Layer 4 of a small transformer language model trained on English Wikipedia (12 layers, counted from 0, width 64).
A neuron's activation on a vector x is GELU(weights . x), where the dot is the dot product.

Input weights of the MLP neurons that the questions are about. A number n stands for (n - 500) times 0.0013.
n1: 379,722,482,526,343,529,403,527,386,494,607,599,453,435,496,390,542,397,421,459,622,412,662,399,589,760,524,664,348,442,518,590,728,436,457,372,485,730,525,361,232,453,496,628,444,632,523,625,625,547,466,456,353,505,503,579,398,280,627,558,424,646,489,438
n2: 532,547,483,212,526,558,522,454,783,647,475,429,507,650,649,425,450,560,613,467,553,469,490,566,440,303,520,611,441,649,484,485,399,429,342,542,402,590,193,311,443,410,496,479,454,401,519,480,587,548,629,568,620,642,811,408,366,414,402,438,495,404,599,575
n5: 565,535,603,626,619,320,547,427,453,592,463,441,523,646,443,549,605,515,652,471,765,388,263,377,548,723,453,397,490,440,411,492,545,490,420,464,480,623,530,442,442,508,506,519,491,629,344,556,519,522,574,565,313,584,490,294,594,656,390,393,700,530,439,390
n13: 398,738,577,542,358,407,604,625,727,700,407,568,501,651,581,501,392,395,605,621,481,709,629,438,499,328,360,344,611,328,537,532,391,457,613,731,503,219,585,579,405,753,447,540,456,633,293,401,350,591,716,440,474,291,421,546,513,559,399,326,586,483,360,374
n16: 498,313,444,358,565,482,756,414,721,444,606,576,592,598,387,378,438,516,239,374,732,525,369,423,665,127,395,410,674,449,450,489,703,406,318,569,420,405,427,534,565,415,330,733,416,721,638,439,603,624,673,414,500,513,466,452,471,606,570,491,607,620,356,477
n21: 496,595,732,459,577,424,487,681,658,655,503,573,633,725,519,423,532,213,598,547,582,671,528,634,483,372,339,282,640,482,674,369,430,421,601,385,372,407,148,584,448,563,741,508,419,374,409,356,418,735,735,384,600,532,273,412,482,557,367,468,576,520,319,426
n22: 684,447,390,339,414,544,541,605,573,533,415,508,624,618,387,434,476,669,527,410,350,504,392,379,524,597,628,295,623,370,423,542,619,517,426,516,494,660,459,480,594,575,421,399,588,588,557,426,750,500,299,500,518,575,540,423,464,552,550,416,355,531,490,547
n32: 585,666,606,534,414,382,392,463,592,411,521,575,363,529,320,452,773,677,449,587,608,640,634,660,405,415,406,332,454,466,503,521,360,280,546,408,621,541,569,548,260,419,752,464,592,343,412,532,429,726,530,414,512,561,496,528,575,415,500,585,604,355,428,408
n35: 471,436,447,411,493,552,560,366,590,553,549,613,762,344,600,437,568,728,795,534,498,323,563,383,692,345,434,466,551,377,497,754,501,603,544,534,403,470,471,651,331,522,506,579,446,515,418,583,421,518,560,601,437,487,529,500,635,520,377,344,426,342,367,570
n38: 412,482,519,541,332,686,506,658,543,372,445,340,358,807,467,568,567,437,584,331,412,530,637,510,570,659,406,667,592,395,523,525,327,464,707,616,451,364,348,458,421,399,279,447,612,481,473,629,379,649,492,388,515,538,499,309,388,500,697,555,639,428,660,525
n39: 450,402,371,607,572,551,511,801,392,483,694,638,303,457,545,456,524,627,438,429,761,481,402,296,388,500,793,449,656,469,444,587,461,470,338,410,562,491,432,341,520,385,611,544,495,555,479,536,479,548,559,481,520,660,334,602,611,346,336,463,335,700,519,323
n41: 423,630,250,323,552,508,488,673,388,371,436,617,162,432,483,593,619,563,552,376,548,413,289,290,794,569,365,438,683,634,347,675,489,451,308,723,434,723,551,385,570,539,413,502,316,360,605,521,619,574,241,486,618,615,907,657,332,634,428,590,407,570,407,494
n42: 513,571,790,430,416,686,539,502,280,435,433,500,600,482,423,423,493,552,576,591,499,325,401,386,573,453,488,456,726,337,606,329,484,546,522,435,322,606,409,484,305,690,644,547,527,364,417,337,405,549,488,433,547,725,602,413,399,430,492,660,480,606,476,549
n48: 550,634,441,658,395,331,369,542,512,289,536,529,412,404,424,574,390,556,414,441,452,690,529,502,397,465,643,437,526,433,300,711,475,544,420,636,626,589,631,578,771,362,305,694,602,564,332,472,508,404,496,431,432,608,466,546,534,535,535,572,414,499,664,267
n51: 313,326,508,524,576,534,388,478,527,404,470,508,440,319,530,431,609,630,589,874,468,778,654,463,668,384,441,495,711,335,683,442,596,508,509,481,443,582,542,557,505,655,537,311,485,604,550,277,549,479,639,570,295,546,417,295,445,492,387,576,463,642,570,462
n53: 265,355,305,504,578,465,391,635,534,636,507,569,586,372,544,553,438,411,524,435,588,644,517,361,307,618,411,322,529,513,488,540,702,600,645,537,119,487,487,579,524,562,554,764,567,639,418,602,505,680,753,579,297,531,588,388,504,457,494,283,373,353,382,431
n56: 355,642,413,644,618,445,481,433,405,402,468,472,468,558,479,497,670,435,504,583,508,576,710,276,272,646,182,515,562,325,531,563,222,690,490,458,504,710,344,437,497,388,522,294,544,504,754,522,337,618,537,536,578,571,725,293,461,442,672,451,380,591,536,628
n58: 613,426,550,609,356,357,579,429,602,368,475,475,352,404,607,520,443,535,493,474,473,523,471,465,672,657,778,759,516,458,311,699,393,600,464,430,612,461,300,729,448,420,534,571,663,264,428,425,367,372,511,569,485,498,241,654,666,386,475,584,535,478,474,547
n63: 254,440,576,451,621,420,672,616,690,418,657,490,496,527,449,512,568,705,468,633,567,588,472,293,625,483,685,315,756,514,455,651,309,673,403,452,262,632,480,578,454,500,429,569,668,409,160,354,425,655,489,425,427,525,576,446,478,594,452,349,394,625,524,369
n73: 609,455,138,441,516,414,521,575,440,561,517,285,462,499,381,522,543,546,593,629,495,467,691,726,607,342,381,217,536,324,500,417,303,395,387,336,302,459,451,477,652,582,391,815,715,655,474,588,608,687,511,181,800,633,636,658,556,976,576,422,575,396,378,451
n75: 433,666,500,423,446,541,635,438,480,580,575,526,431,588,266,568,391,611,339,424,549,380,490,297,581,600,593,482,655,263,383,660,304,759,550,440,480,638,427,385,311,601,505,165,378,572,550,434,579,477,441,680,588,659,641,545,561,623,382,741,672,602,460,462
n77: 326,382,518,435,444,420,509,520,491,702,608,653,525,503,519,387,417,410,409,632,509,379,464,550,387,489,584,308,551,502,760,649,377,414,411,525,478,768,449,541,491,562,561,498,419,407,418,439,567,626,377,446,414,561,636,626,453,273,423,645,446,367,643,645
n81: 625,429,571,717,488,684,396,445,612,491,282,221,442,522,555,449,383,635,530,228,499,619,483,442,429,475,649,506,471,426,437,467,713,490,663,798,417,417,430,511,325,519,490,582,419,325,595,472,654,398,506,413,188,425,341,511,744,574,501,705,504,579,552,604
n97: 526,664,312,491,447,555,543,468,367,573,324,541,424,558,713,824,380,396,668,631,488,415,439,761,286,340,281,431,448,593,493,388,651,333,444,441,395,452,391,455,442,752,643,215,412,318,628,402,696,530,285,357,659,362,361,511,806,501,467,690,472,485,547,669
n98: 801,463,509,420,494,462,560,680,382,506,425,300,454,731,524,621,738,528,346,343,541,464,367,658,687,594,571,641,506,385,455,780,308,399,380,408,557,387,304,554,360,481,425,558,543,694,537,375,408,385,406,411,587,490,315,534,365,554,456,654,350,529,610,274
n110: 383,571,497,627,449,299,655,508,209,845,582,460,394,460,497,650,311,764,592,565,402,604,445,522,268,577,445,403,535,399,589,491,579,450,512,488,509,659,397,450,429,616,463,459,626,468,419,494,564,519,555,510,512,697,446,576,709,496,383,438,557,502,325,500
n112: 539,674,604,461,789,374,408,467,647,597,332,443,636,464,358,621,536,430,587,610,438,376,373,367,482,303,698,562,541,523,656,367,453,331,419,379,399,656,599,466,413,456,626,764,504,519,802,574,453,304,283,331,568,317,461,387,490,559,550,340,506,670,508,676
n116: 600,486,438,452,337,374,641,682,416,398,410,388,372,423,564,534,546,544,696,634,493,548,523,490,469,573,468,710,486,358,560,513,426,348,480,516,535,674,449,442,648,715,495,370,596,715,488,556,557,336,303,552,811,473,480,580,436,483,279,240,610,481,470,312
n117: 510,715,373,580,463,460,573,366,476,537,498,316,813,650,402,367,535,387,414,565,311,446,432,576,413,453,527,612,618,481,508,371,614,384,607,474,386,484,527,710,471,480,638,441,524,489,617,381,293,529,526,507,543,690,418,580,729,639,434,401,385,609,488,262
n118: 287,602,531,580,602,540,482,596,434,722,481,482,627,438,511,316,521,446,488,545,493,279,361,766,571,479,567,309,485,545,510,386,486,465,232,488,469,535,244,690,555,551,465,522,777,533,416,291,459,725,496,267,497,570,303,437,490,643,691,395,367,472,674,453
n124: 466,534,391,616,503,344,404,457,674,547,529,596,514,487,433,387,410,409,472,474,494,543,366,615,722,319,582,395,485,446,553,647,420,501,629,714,218,344,522,558,384,652,610,708,358,549,512,622,563,490,691,698,371,598,447,358,385,562,581,514,442,748,365,456
n125: 691,601,435,476,603,222,341,495,638,602,457,547,522,476,542,459,216,573,465,584,494,386,392,415,694,487,501,522,518,659,494,607,578,566,607,446,521,388,679,831,623,418,469,650,542,344,443,388,339,642,428,321,547,755,458,215,526,369,542,490,365,460,441,560

Each question shows a token from some text and the vector x that enters the MLP there. A number n stands for (n - 500) times 0.0087.

"in": 469,416,539,477,381,351,363,785,394,579,790,568,669,678,548,577,362,500,559,149,554,675,486,443,732,254,407,642,283,391,534,256,415,534,425,336,688,426,715,607,550,697,560,262,751,322,490,576,394,366,444,457,144,493,549,613,514,587,610,423,471,519,674,626
The most active neuron and its activation: n38, at about 0.45

"ater": 382,446,507,467,418,317,320,603,397,542,880,512,653,706,445,538,395,635,446,310,560,525,390,378,722,263,393,576,251,382,491,189,454,621,572,360,562,339,663,597,566,669,584,254,838,381,500,650,490,290,393,543,293,545,621,585,502,489,632,533,530,586,768,617
Which three neurons fire most, strongest first? n75, n125, n38

"ad": 385,514,533,503,417,374,378,672,385,554,900,682,695,664,509,583,356,527,460,120,592,638,414,414,612,269,347,596,379,332,482,165,513,476,561,326,569,379,653,620,577,743,594,313,764,311,369,512,484,348,526,503,252,528,545,595,451,508,591,553,544,531,722,634
The neuron with the highest activation: n42

" he": 443,428,480,533,452,359,386,628,395,581,838,483,805,668,439,506,484,528,603,260,646,704,361,400,616,299,387,672,190,325,389,259,395,550,470,445,530,520,677,595,599,614,655,349,730,214,421,619,583,193,422,563,283,582,596,668,319,636,504,518,490,404,731,605
The most active neuron and its activation: n48, at about 0.39

" then": 344,428,419,493,476,378,379,697,417,565,867,610,715,688,506,564,469,596,586,260,628,622,316,393,669,259,344,625,310,369,357,275,360,554,514,435,549,451,674,547,633,674,647,299,703,194,544,593,619,172,410,584,303,511,598,630,421,734,509,480,430,476,667,548
The neuron with the highest activation: n41

" oper": 427,462,484,534,413,421,309,620,387,519,783,617,709,702,551,482,439,406,529,300,658,638,381,399,712,264,333,692,227,319,330,250,418,627,477,400,505,512,683,456,582,676,612,316,781,251,472,602,497,323,403,617,316,538,673,707,288,573,490,476,489,576,756,601
The two highest activations, in order: n41, n75

"il": 534,469,499,543,432,309,406,727,373,547,809,555,732,700,480,588,525,458,454,88,522,732,399,475,683,240,303,598,369,434,447,186,460,542,542,383,691,418,562,661,522,702,599,298,682,378,360,520,537,390,508,518,200,400,635,568,380,480,615,453,512,463,725,698
The most active neuron and its activation: n38, at about 0.71

" l": 454,411,417,573,468,346,292,719,374,568,816,607,642,658,602,517,499,463,574,250,689,663,371,303,694,272,340,656,280,425,399,231,440,544,361,387,577,489,700,508,458,643,660,312,725,329,485,484,522,263,582,553,282,502,754,607,318,594,565,452,593,471,749,625
Which three neurons fire most, strongest first? n5, n41, n2

"ild": 390,443,479,491,464,304,321,672,428,495,896,534,742,682,422,563,374,595,383,170,638,694,455,479,628,247,355,581,405,412,539,190,402,586,587,412,628,431,601,652,579,594,722,348,759,386,421,534,476,268,471,643,249,473,614,479,463,515,591,494,439,467,771,562
The two highest activations, in order: n48, n124

" Car": 401,371,597,452,448,279,386,695,362,545,845,521,736,694,394,626,452,552,487,112,579,729,385,419,529,242,460,648,367,402,480,172,472,481,495,378,629,490,657,578,502,632,617,361,719,366,408,512,577,352,560,557,226,558,726,580,382,618,501,477,393,538,748,650
The most active neuron and its activation: n110, at about 0.42

"oin": 461,421,478,557,436,393,312,720,310,450,827,564,649,629,475,572,504,353,703,262,672,696,417,404,672,225,333,725,330,340,477,273,312,581,451,313,619,382,648,708,639,630,638,303,674,350,427,550,549,329,359,525,391,508,608,705,366,557,582,543,414,389,734,607
The most active neuron and its activation: n116, at about 0.46

" other": 379,383,537,505,413,353,352,657,468,553,845,539,679,757,481,548,426,619,479,294,716,606,293,313,739,264,379,657,294,348,375,251,399,537,547,315,535,458,686,515,494,685,651,330,720,280,533,570,596,351,421,636,287,502,651,583,453,622,474,454,462,544,768,549
The most active neuron and its activation: n75, at about 1.4

" Un": 406,258,512,418,443,357,346,787,280,431,852,620,724,670,536,576,469,558,483,251,564,648,474,438,591,250,384,607,274,365,448,285,398,492,413,393,618,417,563,548,567,690,599,313,810,390,500,599,552,343,541,391,285,596,755,614,338,554,572,492,386,550,741,702
The most active neuron and its activation: n77, at about 0.53

"et": 575,468,617,527,392,322,329,730,451,538,908,564,703,663,498,562,480,583,525,207,619,685,430,439,609,252,524,593,256,358,422,226,376,532,456,356,570,356,556,693,633,661,625,192,652,241,474,525,401,368,387,589,283,399,608,630,417,553,650,499,479,473,672,678
The two highest activations, in order: n58, n32

" D": 416,427,487,404,388,365,395,717,382,558,876,674,725,687,548,513,355,482,554,143,697,679,482,425,597,237,371,598,427,448,513,274,464,411,456,411,581,450,586,541,486,703,556,358,795,249,465,533,485,272,511,496,200,646,711,695,358,592,489,484,416,521,701,586
The neuron with the highest activation: n77

"h": 481,521,526,600,446,335,328,730,476,643,868,516,752,629,536,522,409,518,484,35,645,672,458,312,576,286,342,568,340,389,491,187,538,600,558,431,713,461,592,564,449,603,636,348,746,386,376,544,560,299,563,471,183,478,523,510,454,572,520,472,499,597,696,597
The neuron with the highest activation: n81

"A": 439,392,541,445,485,287,380,709,450,556,911,564,672,688,386,565,393,535,524,95,621,650,367,401,549,258,353,593,279,430,470,296,437,524,642,286,613,413,598,689,503,688,602,333,769,399,465,623,576,285,448,488,380,501,727,656,343,578,512,559,361,559,681,560
The two highest activations, in order: n75, n22

"ers": 463,460,524,456,445,317,326,759,356,399,834,562,854,639,598,463,325,511,547,194,568,614,463,427,659,217,387,631,399,402,504,321,468,575,520,360,589,414,652,623,609,682,606,257,736,389,462,524,465,289,374,552,242,358,558,589,434,579,535,436,510,572,733,708
The two highest activations, in order: n22, n51

" ro": 436,426,473,560,416,325,270,763,399,464,806,521,637,725,421,507,478,489,606,268,703,699,462,333,654,389,409,611,131,390,436,163,409,676,418,376,499,502,639,611,566,657,651,312,711,246,453,646,573,286,484,570,363,567,667,650,341,528,513,542,467,433,687,621
The neuron with the highest activation: n56

"ell": 512,478,463,551,491,371,235,725,327,561,775,601,698,712,501,591,539,534,532,141,555,670,391,460,654,277,424,596,274,413,440,187,395,572,541,276,611,535,638,685,575,537,641,253,726,300,406,532,573,324,342,469,318,395,619,703,439,597,533,506,535,496,683,622
The neuron with the highest activation: n32

"e": 449,448,479,525,474,352,350,717,424,498,831,522,824,634,505,561,332,444,616,173,639,590,398,376,711,279,361,567,355,399,529,293,505,595,411,368,598,377,661,638,592,635,580,284,758,334,408,559,473,334,426,442,196,394,540,682,417,597,635,502,341,621,685,718
The neuron with the highest activation: n118

"up": 519,344,545,504,415,386,325,671,378,481,835,526,664,694,527,497,437,532,593,283,597,678,471,456,697,252,370,648,300,386,485,289,301,497,453,419,752,556,572,661,601,724,581,296,695,384,479,662,408,154,239,517,258,479,656,653,446,425,524,563,522,481,707,591
The neuron with the highest activation: n116

" ne": 371,408,429,541,503,358,304,655,427,523,825,583,652,696,488,551,492,420,721,354,639,566,411,390,694,397,358,674,159,380,388,248,391,646,393,342,518,572,647,586,490,585,607,301,755,377,396,652,519,233,470,496,287,474,705,634,212,494,634,533,405,621,762,616
The two highest activations, in order: n1, n56

"and": 536,449,476,490,391,354,284,633,272,612,919,654,751,685,471,532,470,654,518,202,607,638,438,378,644,237,403,605,343,400,501,194,466,479,597,378,646,434,560,643,607,683,532,295,789,219,367,562,487,339,356,526,380,564,492,612,419,556,593,533,520,452,640,589
The most active neuron and its activation: n110, at about 0.86

" M": 470,328,537,522,498,288,328,666,476,529,830,588,729,660,465,619,423,510,569,107,664,698,459,392,583,301,453,582,329,388,458,234,437,413,459,391,542,465,555,591,446,598,601,307,721,323,447,553,515,365,512,487,236,576,840,665,376,544,512,449,401,593,832,679
Which three neurons fire most, strongest first? n2, n77, n63

" in": 416,369,415,621,472,374,389,697,355,505,887,568,692,663,436,651,512,532,604,327,711,618,489,365,649,242,365,674,218,348,405,201,402,524,500,319,537,431,585,585,574,685,513,323,781,352,457,553,639,315,359,489,252,552,793,668,426,569,490,445,472,497,647,608
The neuron with the highest activation: n73

"m": 546,363,527,599,434,297,325,655,556,534,864,522,758,631,578,592,407,463,591,179,548,579,382,378,646,228,420,646,335,311,455,230,459,427,503,291,674,420,524,591,599,688,603,339,673,282,384,472,495,406,382,456,305,518,742,607,459,614,598,482,581,516,805,654
The most active neuron and its activation: n125, at about 0.35

"\"": 368,393,421,527,395,297,274,591,473,573,940,580,850,647,475,521,472,601,543,235,632,683,466,299,664,289,339,580,331,455,507,371,471,497,583,424,614,421,661,618,602,655,646,207,676,341,526,539,507,211,458,553,264,439,636,543,512,561,501,554,400,542,642,571
Which three neurons fire most, strongest first? n51, n35, n124

"P": 454,268,525,479,462,362,351,699,500,548,869,608,732,686,457,493,345,553,593,69,630,709,397,438,653,233,342,583,379,427,471,256,365,463,548,364,612,493,527,666,564,647,648,364,716,354,442,549,466,344,438,454,344,415,833,645,389,543,544,538,423,463,699,621
The most active neuron and its activation: n77, at about 0.89

"om": 510,431,596,554,451,274,342,684,467,559,786,528,785,666,515,550,295,429,405,186,674,633,442,350,685,333,399,594,432,309,507,221,435,476,581,338,593,410,605,708,578,663,602,364,714,349,430,525,505,286,510,516,167,460,565,635,463,510,479,468,493,614,773,706
The neuron with the highest activation: n81

"ro": 570,340,576,479,472,297,377,829,357,522,799,521,639,656,476,623,480,452,588,225,572,634,408,364,656,366,523,633,255,345,497,225,451,517,449,263,672,365,644,678,589,748,583,275,728,230,496,575,471,318,450,472,239,429,638,656,393,560,625,560,395,491,646,640
The two highest activations, in order: n58, n98

"1": 475,473,557,544,467,352,378,645,410,650,889,469,722,621,500,528,328,542,644,192,563,705,439,292,737,242,345,623,314,469,506,234,440,471,584,317,556,457,615,632,532,667,622,313,750,352,549,475,493,189,414,471,317,402,681,650,534,532,566,492,430,484,731,553
The most active neuron and its activation: n112, at about 0.66

" York": 411,500,546,501,419,372,353,782,385,542,879,475,840,676,411,483,365,599,445,221,533,681,410,384,693,253,368,612,346,444,536,191,482,568,528,417,554,360,623,577,441,549,711,308,767,284,369,527,494,316,464,630,360,495,641,623,425,566,540,507,325,587,731,581
Which three neurons fire most, strongest first? n117, n42, n63

")": 375,377,427,490,483,373,251,586,526,518,905,610,823,582,495,525,325,569,590,208,699,628,424,348,655,269,401,556,381,394,464,271,513,546,553,385,607,398,560,657,595,676,636,211,707,375,410,554,528,287,491,550,303,362,634,700,450,567,603,453,383,548,686,644
The most active neuron and its activation: n35, at about 0.9

"'s": 412,400,548,436,440,312,457,663,462,567,868,586,773,634,472,544,484,642,546,243,731,563,385,346,662,207,359,559,263,356,394,315,444,516,421,355,558,307,579,623,557,728,638,268,713,299,486,593,594,359,509,596,183,435,650,627,405,557,503,479,467,650,726,614
The neuron with the highest activation: n16

" W": 486,442,552,508,417,302,315,691,501,526,832,603,821,665,410,544,396,471,588,121,673,670,464,413,635,256,491,606,361,403,517,282,469,502,431,436,594,463,666,509,405,620,666,263,772,303,430,561,485,347,522,502,246,529,709,598,278,588,532,478,318,534,732,598
The two highest activations, in order: n124, n2

"ings": 480,462,530,514,500,384,271,594,306,469,863,566,761,637,565,535,458,565,515,320,621,625,401,270,689,172,371,610,420,407,539,242,442,521,429,355,619,360,574,671,666,664,589,313,759,358,445,576,532,256,238,684,373,390,580,576,434,608,548,488,444,582,721,615
The most active neuron and its activation: n112, at about 0.58